Layer 4 of a small transformer language model trained on English Wikipedia (11 layers, counted from 0, width 128).
A neuron's activation on a vector x is GELU(weights . x), where the dot is the dot product.

Input weights of the MLP neurons that the questions are about. A number n stands for (n - 500) times 0.0033.
n0: 513 573 324 396 393 525 512 491 409 578 582 712 546 582 668 465 488 575 412 659 608 518 555 500 559 588 593 588 656 671 384 735 404 547 535 497 513 512 392 315 598 548 530 376 583 386 534 352 396 546 479 630 402 457 696 519 412 462 469 443 685 317 580 524 436 429 386 565 456 479 457 485 518 535 414 446 446 605 678 508 391 521 562 460 411 532 313 677 604 426 573 401 503 559 420 696 436 430 494 704 613 506 354 361 724 541 443 512 354 457 431 685 371 675 580 673 404 595 483 686 529 400 397 566 534 534 313 308
n76: 300 643 699 487 652 327 458 513 547 462 564 469 513 615 519 497 407 500 295 583 597 455 301 514 454 414 547 452 360 500 445 620 687 727 406 465 450 394 639 462 358 540 541 582 468 534 319 669 436 484 281 515 558 397 426 364 722 560 409 537 420 437 340 398 598 699 399 534 595 510 542 621 608 532 424 458 408 375 327 503 380 519 601 408 350 493 637 487 320 577 424 719 431 442 483 534 574 614 494 593 478 541 552 461 487 447 338 394 381 419 301 356 574 443 578 820 500 378 518 349 387 632 477 316 250 459 448 523
n100: 552 549 369 303 341 623 614 438 597 539 552 663 477 347 452 527 314 574 643 578 372 595 379 566 601 578 256 430 625 460 285 622 557 606 466 447 470 458 791 468 547 493 441 545 386 484 681 461 457 397 471 508 647 598 523 334 402 800 440 608 474 593 434 536 556 586 393 573 342 370 500 680 573 493 415 400 387 468 435 506 530 692 472 520 389 705 623 530 677 421 438 640 554 510 643 576 514 363 461 221 345 583 550 447 534 427 348 490 449 374 483 668 634 626 478 338 474 513 592 271 272 403 350 514 644 441 520 462
n151: 549 474 390 376 446 33 392 865 419 378 115 411 437 433 384 463 690 315 719 409 277 448 370 604 490 424 457 561 664 463 29 469 248 535 529 567 702 340 625 474 606 673 480 429 634 485 962 511 129 484 485 445 467 328 944 601 351 484 626 475 500 236 448 222 229 467 380 285 474 546 511 148 803 437 494 150 624 394 473 353 437 295 451 649 701 615 762 835 526 549 592 470 465 448 758 405 500 597 363 580 296 319 373 776 635 505 840 475 404 297 532 88 299 414 480 801 555 479 587 300 730 599 899 422 562 377 332 527
n159: 497 502 612 512 459 598 495 495 340 493 449 442 403 583 459 581 676 497 463 431 372 431 474 500 514 471 513 413 557 433 470 520 511 584 567 593 419 537 545 454 470 521 493 497 480 528 473 680 554 438 621 512 495 503 483 457 630 500 393 565 453 431 431 466 392 492 422 619 618 439 414 485 462 530 558 605 543 610 701 556 510 451 526 463 426 401 702 429 669 521 576 509 574 450 482 586 346 510 329 436 405 524 598 550 474 528 657 281 457 458 500 357 549 651 483 456 605 574 495 392 457 655 425 410 385 544 490 385
n161: 509 523 494 588 500 487 517 592 398 426 455 577 446 570 380 467 573 562 434 460 433 539 514 380 436 480 514 498 438 493 518 502 482 642 518 484 482 481 487 502 548 477 705 644 573 375 487 453 408 487 566 515 652 475 683 564 354 478 517 527 627 502 524 348 566 536 524 458 511 449 477 469 548 618 558 444 490 519 406 532 485 453 494 558 352 486 500 438 476 482 528 624 460 583 493 546 419 516 462 696 342 674 543 565 375 556 465 460 582 554 485 515 526 560 577 400 546 478 482 433 518 469 349 502 464 506 445 444
n226: 480 489 558 546 468 492 463 620 534 602 544 490 421 578 518 471 530 500 414 649 393 555 658 437 496 626 483 458 441 352 452 565 543 524 483 435 505 507 528 315 438 376 557 456 479 482 418 611 424 537 539 533 668 386 461 524 505 416 582 394 376 726 451 592 476 296 556 498 481 424 554 492 413 487 414 556 500 552 522 545 327 434 467 509 332 488 369 457 616 568 466 585 527 470 505 428 476 406 464 426 502 423 621 577 466 413 619 489 439 425 512 519 440 404 520 521 671 477 520 536 474 524 523 572 426 617 651 519
n336: 426 513 318 495 409 567 612 510 518 538 451 497 495 430 589 546 497 471 486 438 516 622 604 483 420 606 227 361 553 394 488 455 503 517 562 632 462 453 597 513 604 585 528 478 503 455 503 466 427 584 436 549 539 534 513 288 476 505 542 586 473 480 578 464 560 621 478 515 481 611 586 408 570 454 439 560 435 388 532 397 811 513 438 684 565 494 394 342 492 434 565 425 561 656 543 460 505 457 602 435 563 525 463 574 443 603 430 510 447 568 505 583 401 579 593 472 472 607 551 652 597 722 558 711 451 627 426 538
n367: 462 654 603 576 319 407 451 457 471 562 375 635 577 611 394 296 467 642 437 538 560 507 219 639 223 503 690 606 374 466 393 370 588 613 413 678 476 434 583 448 615 452 366 605 510 494 403 590 704 603 441 317 299 794 586 463 405 586 604 532 601 432 546 355 431 424 117 564 618 493 499 556 494 484 530 428 582 513 623 667 400 601 560 693 523 542 490 605 368 521 631 405 407 276 565 321 545 528 426 603 538 577 594 443 428 529 442 353 587 323 527 547 408 503 436 533 465 576 584 486 627 550 463 390 576 316 443 514
n407: 455 252 295 439 651 412 400 343 496 504 603 349 486 571 479 456 600 796 470 585 439 357 316 481 479 487 440 508 599 576 391 576 438 503 497 658 699 400 500 542 416 556 574 477 500 510 338 422 589 583 454 715 577 396 632 541 500 667 485 552 463 477 461 411 561 515 470 590 584 511 533 343 383 571 709 277 557 535 648 631 627 628 661 205 389 625 478 493 668 354 525 636 528 381 735 674 429 306 433 463 351 416 761 590 515 573 345 535 542 496 653 676 600 478 587 521 713 722 402 657 337 175 722 427 536 408 617 713
n417: 424 424 586 484 718 582 579 532 477 596 412 530 467 500 645 471 403 419 500 425 572 537 417 654 520 521 605 545 441 458 513 544 489 487 493 450 624 419 523 493 533 551 385 436 537 551 273 515 421 594 484 650 649 450 363 447 540 461 385 514 685 386 505 477 551 476 381 444 545 470 452 367 491 541 448 563 391 541 615 509 458 482 611 475 530 520 639 572 500 592 516 647 529 533 527 444 350 401 646 524 478 493 482 512 505 565 500 554 419 617 604 517 465 531 433 580 536 637 515 389 490 551 408 317 421 403 474 570
n424: 568 391 358 506 442 629 542 232 471 468 661 629 320 484 551 603 455 464 414 510 477 549 588 705 569 563 578 642 596 546 389 588 511 553 372 385 503 280 569 391 384 697 728 555 448 460 595 262 426 533 462 588 424 472 442 443 534 493 569 591 342 345 594 510 429 473 566 528 656 513 466 650 618 555 580 327 611 272 571 542 448 567 500 416 574 507 421 367 490 581 590 332 516 719 784 346 405 362 478 490 578 614 442 395 591 547 697 462 421 536 385 377 675 214 585 599 506 377 357 432 473 534 388 451 539 391 523 263
n448: 482 350 483 513 641 22 189 388 504 526 418 607 487 350 589 455 565 491 555 756 522 362 405 400 425 464 827 689 459 544 648 535 878 459 786 793 344 371 544 470 473 591 328 380 526 397 760 235 738 570 295 587 519 426 751 611 455 428 649 492 810 453 656 612 525 345 428 253 350 337 522 505 641 528 461 354 472 475 177 484 413 346 761 638 297 454 250 464 522 292 680 370 432 535 455 416 644 320 606 329 383 479 853 500 617 446 527 726 243 469 377 412 716 581 571 491 374 690 655 527 567 372 408 500 504 526 566 644
n465: 456 441 346 401 430 430 286 234 687 569 437 428 397 423 438 551 489 640 522 591 585 669 504 541 304 458 574 669 340 479 477 507 336 460 533 579 453 668 525 497 468 456 531 223 461 692 375 773 500 507 576 591 387 557 468 312 557 577 589 695 736 496 458 539 674 415 467 442 579 329 531 414 277 523 437 627 660 466 609 581 248 573 601 748 514 578 386 297 732 585 476 516 534 447 324 619 339 599 503 391 609 332 637 500 449 473 735 463 459 525 443 532 553 504 510 601 681 532 735 625 595 466 761 367 556 458 665 573

Each question shows a token from some text and the vector x that enters the MLP there. A number n stands for (n - 500) times 0.0054.

" only": 470 661 544 440 390 604 681 508 362 609 581 455 501 372 342 672 599 593 461 427 479 551 440 393 387 430 599 347 339 445 576 392 556 350 330 535 456 415 618 547 507 637 477 489 520 581 395 585 421 482 546 607 479 372 618 502 397 541 470 369 550 387 523 581 501 588 542 605 370 598 516 388 318 502 561 516 556 493 441 410 421 537 580 551 334 589 612 521 332 399 339 354 641 554 404 479 601 437 488 636 632 488 382 430 559 375 384 539 734 422 395 439 469 477 408 555 594 482 415 466 393 490 362 474 528 556 605 553
Which three neurons fire most, strongest first? n76, n161, n367

" an": 477 702 571 401 405 615 668 438 343 522 597 400 579 372 322 598 583 620 505 538 354 548 486 433 533 306 565 401 342 440 627 319 585 253 433 510 517 516 465 565 601 649 512 424 496 498 388 583 449 473 527 616 453 404 580 468 401 569 559 287 557 397 587 611 511 483 524 516 359 572 516 404 495 514 564 539 557 543 527 331 529 408 564 368 393 546 639 406 371 470 462 369 676 502 409 414 548 525 454 574 423 415 443 515 610 283 355 568 737 340 445 439 467 481 398 545 471 499 276 439 398 461 446 455 562 545 584 467
The neuron with the highest activation: n159

"er": 474 459 522 521 437 606 708 554 440 507 621 439 560 328 418 611 576 582 479 518 421 587 472 400 471 329 584 397 357 404 548 305 566 82 379 594 467 418 534 508 642 609 486 434 591 582 398 578 485 502 560 656 467 403 526 486 344 471 460 293 557 390 599 605 576 554 716 526 304 558 516 403 360 514 537 497 566 522 469 321 518 534 609 439 575 499 556 447 257 385 435 350 637 452 535 353 592 518 480 497 616 456 452 483 598 276 420 580 709 545 496 394 560 432 343 490 442 565 405 440 410 462 495 473 558 592 403 505
The neuron with the highest activation: n336

" and": 462 610 579 504 415 577 688 478 473 536 648 512 508 350 231 588 507 592 446 576 495 503 397 422 543 354 613 399 368 574 483 340 574 319 371 522 484 471 540 555 677 630 459 432 495 539 402 580 425 472 460 636 494 379 586 481 427 519 481 354 555 404 535 591 458 562 528 531 299 541 516 402 375 504 542 451 569 579 489 337 421 462 597 558 475 630 541 479 332 410 430 355 556 406 482 359 621 502 419 565 591 435 324 571 549 293 431 595 808 395 420 373 403 499 397 567 526 492 384 444 462 486 494 476 557 528 577 519
Which three neurons fire most, strongest first? n151, n367, n76

" att": 479 684 545 486 404 621 748 448 374 500 574 447 384 430 304 587 554 501 483 405 552 571 543 391 560 332 581 354 334 506 547 417 578 225 484 591 484 574 480 620 654 544 363 400 547 637 387 570 366 569 447 622 529 392 631 544 321 614 452 229 543 395 595 680 586 545 495 521 348 605 515 403 303 512 530 520 566 415 521 345 455 632 566 406 459 473 571 532 327 409 453 394 588 475 530 399 507 499 391 466 466 479 493 500 541 352 426 477 741 524 472 431 466 522 410 470 538 536 309 425 425 349 463 486 513 628 564 475
The neuron with the highest activation: n407

"ic": 482 527 544 521 437 600 705 494 406 599 507 456 486 333 292 584 576 654 402 563 570 523 491 445 662 180 527 316 358 417 539 397 574 121 331 512 466 405 463 604 507 612 486 434 593 540 388 593 570 520 461 620 558 384 543 544 379 506 428 381 552 398 568 529 558 575 536 563 344 529 516 430 355 503 608 509 568 522 382 490 556 486 627 475 668 530 489 446 364 387 432 341 576 404 426 390 503 557 318 470 542 537 374 518 608 251 396 603 764 495 576 350 521 398 426 562 519 610 405 419 494 397 532 484 574 618 458 506
The neuron with the highest activation: n407

"rit": 462 576 535 522 417 612 703 423 490 611 613 406 489 461 393 524 630 601 459 640 226 626 538 403 657 462 556 317 441 437 581 466 562 213 444 483 515 454 528 456 621 581 527 485 549 695 411 565 411 411 495 672 447 408 524 539 405 530 439 194 548 402 462 682 484 526 528 579 351 635 516 398 380 509 391 541 560 570 439 326 508 503 480 493 620 622 510 514 350 338 356 324 667 590 480 396 507 511 327 565 500 477 533 463 553 199 355 717 687 579 428 392 555 438 344 546 360 518 388 386 377 449 393 480 639 705 533 408
The neuron with the highest activation: n100

" sing": 471 540 562 450 423 594 670 387 338 551 671 475 458 313 414 503 634 641 474 582 427 619 499 402 453 176 532 404 393 527 486 467 591 293 488 477 478 432 612 485 637 626 469 528 455 607 389 539 358 418 490 642 473 382 572 519 394 598 498 382 559 418 660 641 517 528 434 579 264 513 515 385 318 508 551 447 564 535 390 377 526 526 466 567 566 604 573 546 320 402 405 371 700 564 448 459 571 496 305 418 587 521 512 517 582 343 337 623 608 589 505 418 543 540 372 509 418 525 499 434 400 388 427 463 557 682 550 593
Which three neurons fire most, strongest first? n100, n448, n407

"ov": 422 483 540 427 392 600 664 456 441 664 599 457 396 434 330 568 544 655 460 522 365 526 481 393 556 363 567 268 419 442 723 443 579 169 284 563 472 498 604 446 713 527 488 470 563 716 400 556 454 482 499 676 500 416 605 614 405 530 439 331 537 431 548 649 506 491 616 477 280 555 516 398 449 507 426 509 565 509 422 319 465 532 503 391 583 447 546 472 303 401 357 320 607 552 474 327 518 439 455 493 548 671 414 504 622 339 369 720 640 590 458 509 495 470 249 460 494 487 451 444 462 585 495 501 600 580 539 479
The neuron with the highest activation: n336

"n": 458 442 547 399 406 622 682 370 516 706 552 493 451 310 345 598 583 669 476 488 197 560 443 381 612 304 603 383 300 395 702 441 579 184 350 516 454 537 518 515 600 608 509 455 469 618 416 564 402 335 556 674 439 428 587 534 443 502 488 299 552 391 587 698 714 527 714 522 352 566 515 395 350 507 543 521 565 573 407 368 399 465 579 422 505 437 522 428 400 515 314 361 535 551 449 318 509 455 463 475 579 575 413 555 583 363 434 579 595 428 476 426 536 374 395 524 539 555 347 496 459 559 539 475 550 586 544 358
Which three neurons fire most, strongest first? n465, n226, n424

"p": 477 482 578 503 432 634 669 423 442 591 636 551 512 360 393 594 702 567 538 655 504 555 566 413 467 309 514 377 389 359 654 548 564 176 443 506 459 475 393 539 663 643 466 496 527 486 401 565 420 550 508 624 462 403 599 526 324 562 511 292 551 362 559 627 618 498 521 483 343 564 516 423 364 523 584 480 556 495 407 359 521 508 604 509 609 613 526 488 328 422 279 324 535 440 368 367 575 512 444 424 462 531 364 513 615 364 359 577 668 439 437 410 589 409 376 462 437 504 316 486 448 411 557 463 601 568 467 401
The neuron with the highest activation: n448

"1": 453 552 553 423 429 597 757 494 514 625 649 362 596 350 322 441 559 611 498 541 551 613 488 444 638 364 592 314 336 369 538 508 567 325 433 535 487 323 409 546 607 651 494 489 502 551 387 581 423 525 492 613 501 402 535 556 438 509 558 363 550 412 445 632 508 489 606 551 291 518 516 422 300 511 537 648 563 534 592 310 392 355 703 507 508 484 590 426 361 472 357 380 531 516 428 343 556 549 439 401 552 476 422 504 613 274 344 663 692 482 548 372 480 476 340 519 504 462 364 445 392 472 449 464 527 444 501 479
Which neuron fires most, and how strongly? n417, at about 1

"and": 484 581 545 435 414 608 689 477 475 604 574 477 413 369 407 657 544 642 431 514 474 554 443 399 520 211 577 234 357 378 504 433 584 189 347 536 469 501 648 526 703 607 360 432 476 562 420 571 487 489 550 631 508 418 527 493 370 549 491 429 541 392 512 587 553 512 704 483 277 525 516 412 359 502 548 490 567 487 420 474 462 530 607 460 535 592 482 571 352 430 304 306 692 448 491 326 487 498 448 492 603 648 355 570 597 298 363 574 687 381 512 452 628 460 436 499 509 575 424 421 436 464 467 481 630 442 507 450
The neuron with the highest activation: n100

"7": 466 483 556 491 436 612 793 488 444 589 618 379 514 365 418 499 522 532 484 585 444 558 527 413 585 237 595 331 350 362 473 468 571 163 384 480 518 343 485 499 592 632 493 469 423 496 398 560 446 594 420 620 510 375 541 507 396 506 536 299 549 390 632 613 567 543 625 581 384 542 516 409 356 517 527 615 557 494 474 280 404 470 671 492 502 485 528 502 339 505 480 303 643 543 409 369 548 558 473 479 593 529 386 522 621 240 337 594 633 561 553 330 539 438 365 571 548 490 350 441 488 519 429 476 579 437 502 447
Which two neurons fire most, strongest first? n417, n424

" in": 467 686 581 427 418 628 727 441 492 589 583 479 549 389 427 435 528 612 469 533 520 528 497 491 604 374 595 356 307 372 566 283 583 185 374 476 495 625 523 551 647 605 439 421 426 496 401 564 456 535 479 598 506 387 620 540 400 509 492 412 555 404 657 643 481 597 417 482 345 535 515 404 301 514 566 534 566 483 482 312 464 480 632 558 524 433 515 435 338 451 383 361 622 481 434 342 474 514 444 517 520 450 339 566 573 377 381 605 785 461 405 376 411 485 397 519 539 556 431 426 362 531 563 486 480 510 466 475
Which three neurons fire most, strongest first? n417, n367, n336

" for": 448 619 591 486 417 606 678 451 446 634 564 435 512 344 399 466 559 630 429 536 409 494 436 410 504 410 600 337 427 416 550 282 581 133 321 489 472 528 512 499 602 643 400 443 524 531 397 571 482 497 558 640 527 385 600 510 385 547 552 469 548 415 629 612 429 599 521 603 331 548 516 419 403 501 547 517 569 430 468 392 427 448 531 514 432 583 561 482 334 401 405 366 624 385 411 411 566 452 531 471 613 555 381 497 565 380 396 646 806 437 394 379 423 521 413 527 556 512 363 443 390 554 460 485 512 497 561 484
The neuron with the highest activation: n367

" over": 470 615 557 403 373 631 740 467 413 602 537 458 529 438 508 595 591 583 477 498 401 477 479 449 510 296 566 348 405 374 604 247 585 174 374 490 525 548 496 552 578 558 511 406 475 623 395 551 390 447 511 607 362 400 569 559 409 546 513 393 558 423 680 636 431 563 430 555 285 561 515 408 386 512 564 522 567 494 464 582 451 499 632 449 503 444 592 454 361 419 292 375 661 546 442 439 496 472 515 488 576 601 378 501 611 492 362 492 816 512 403 395 394 589 324 494 591 561 436 454 324 492 508 469 456 605 490 451
The neuron with the highest activation: n159

" O": 461 520 585 354 418 615 656 467 444 676 613 387 448 302 396 509 590 684 466 429 510 643 421 307 621 357 605 279 292 460 458 404 579 231 355 443 438 427 478 491 653 598 400 481 461 648 400 561 444 488 562 669 470 423 668 509 425 564 584 421 553 401 671 643 505 485 554 506 376 488 515 413 436 491 529 520 567 507 503 313 628 475 553 369 521 483 568 416 368 499 432 350 640 497 507 378 540 472 447 462 689 573 416 653 626 301 432 656 690 441 421 435 538 485 373 517 484 454 198 440 425 567 488 478 490 532 480 473
Which two neurons fire most, strongest first? n336, n424

" R": 472 613 563 405 460 584 689 424 428 580 604 493 532 401 359 477 518 617 472 560 488 569 439 316 584 330 641 239 359 338 674 491 579 292 452 495 451 459 479 618 664 605 447 361 542 595 390 567 483 506 488 666 482 435 599 544 368 550 538 251 552 408 628 669 446 521 670 535 334 512 516 418 367 507 504 538 559 537 419 353 544 511 581 382 549 463 644 514 283 359 422 340 567 522 502 285 584 497 367 406 576 482 550 481 628 376 425 613 641 494 455 364 394 504 357 551 516 423 357 427 385 505 440 482 509 629 521 494
The neuron with the highest activation: n448

" rele": 496 599 557 447 448 577 598 415 482 527 693 448 486 398 300 558 613 673 508 528 575 581 506 487 540 371 590 466 363 553 567 496 561 351 358 592 425 446 477 475 666 685 481 563 508 701 339 557 396 507 492 601 415 410 607 475 351 525 462 440 565 405 580 627 506 447 467 530 308 547 515 389 221 505 507 592 569 440 555 365 435 554 499 525 623 575 577 449 304 295 411 315 641 600 324 484 597 481 306 475 528 595 483 570 548 393 374 618 571 489 518 452 366 529 405 463 525 513 430 443 409 325 460 491 499 579 526 545
Which two neurons fire most, strongest first? n465, n0

"qu": 426 417 544 562 412 621 663 458 474 552 603 467 492 345 236 573 549 636 478 711 553 558 582 407 528 354 579 456 422 392 708 562 560 252 299 604 477 505 505 513 561 661 344 475 502 637 373 586 497 430 510 659 441 401 548 536 360 550 483 318 537 405 658 578 490 542 530 544 294 560 516 412 343 512 544 543 565 507 489 410 506 483 634 382 467 533 552 518 375 434 337 374 545 544 378 451 431 482 414 488 633 411 248 299 566 343 361 692 630 539 490 446 418 562 304 466 468 500 333 466 461 469 709 486 584 526 519 350
The neuron with the highest activation: n0

"a": 472 541 560 542 440 627 719 426 444 634 584 393 518 386 332 534 570 640 446 418 539 536 449 367 408 323 548 313 286 489 487 560 573 135 306 591 483 382 548 494 639 646 453 470 558 497 393 587 444 424 568 622 480 388 634 478 370 583 471 257 553 414 638 583 586 548 694 489 351 533 516 407 459 521 504 537 558 507 441 407 509 491 589 480 530 493 500 540 339 461 419 297 660 500 436 345 481 495 485 466 659 483 404 575 534 245 407 658 732 404 520 447 489 356 402 528 547 468 262 445 504 515 487 485 568 496 394 536
The neuron with the highest activation: n336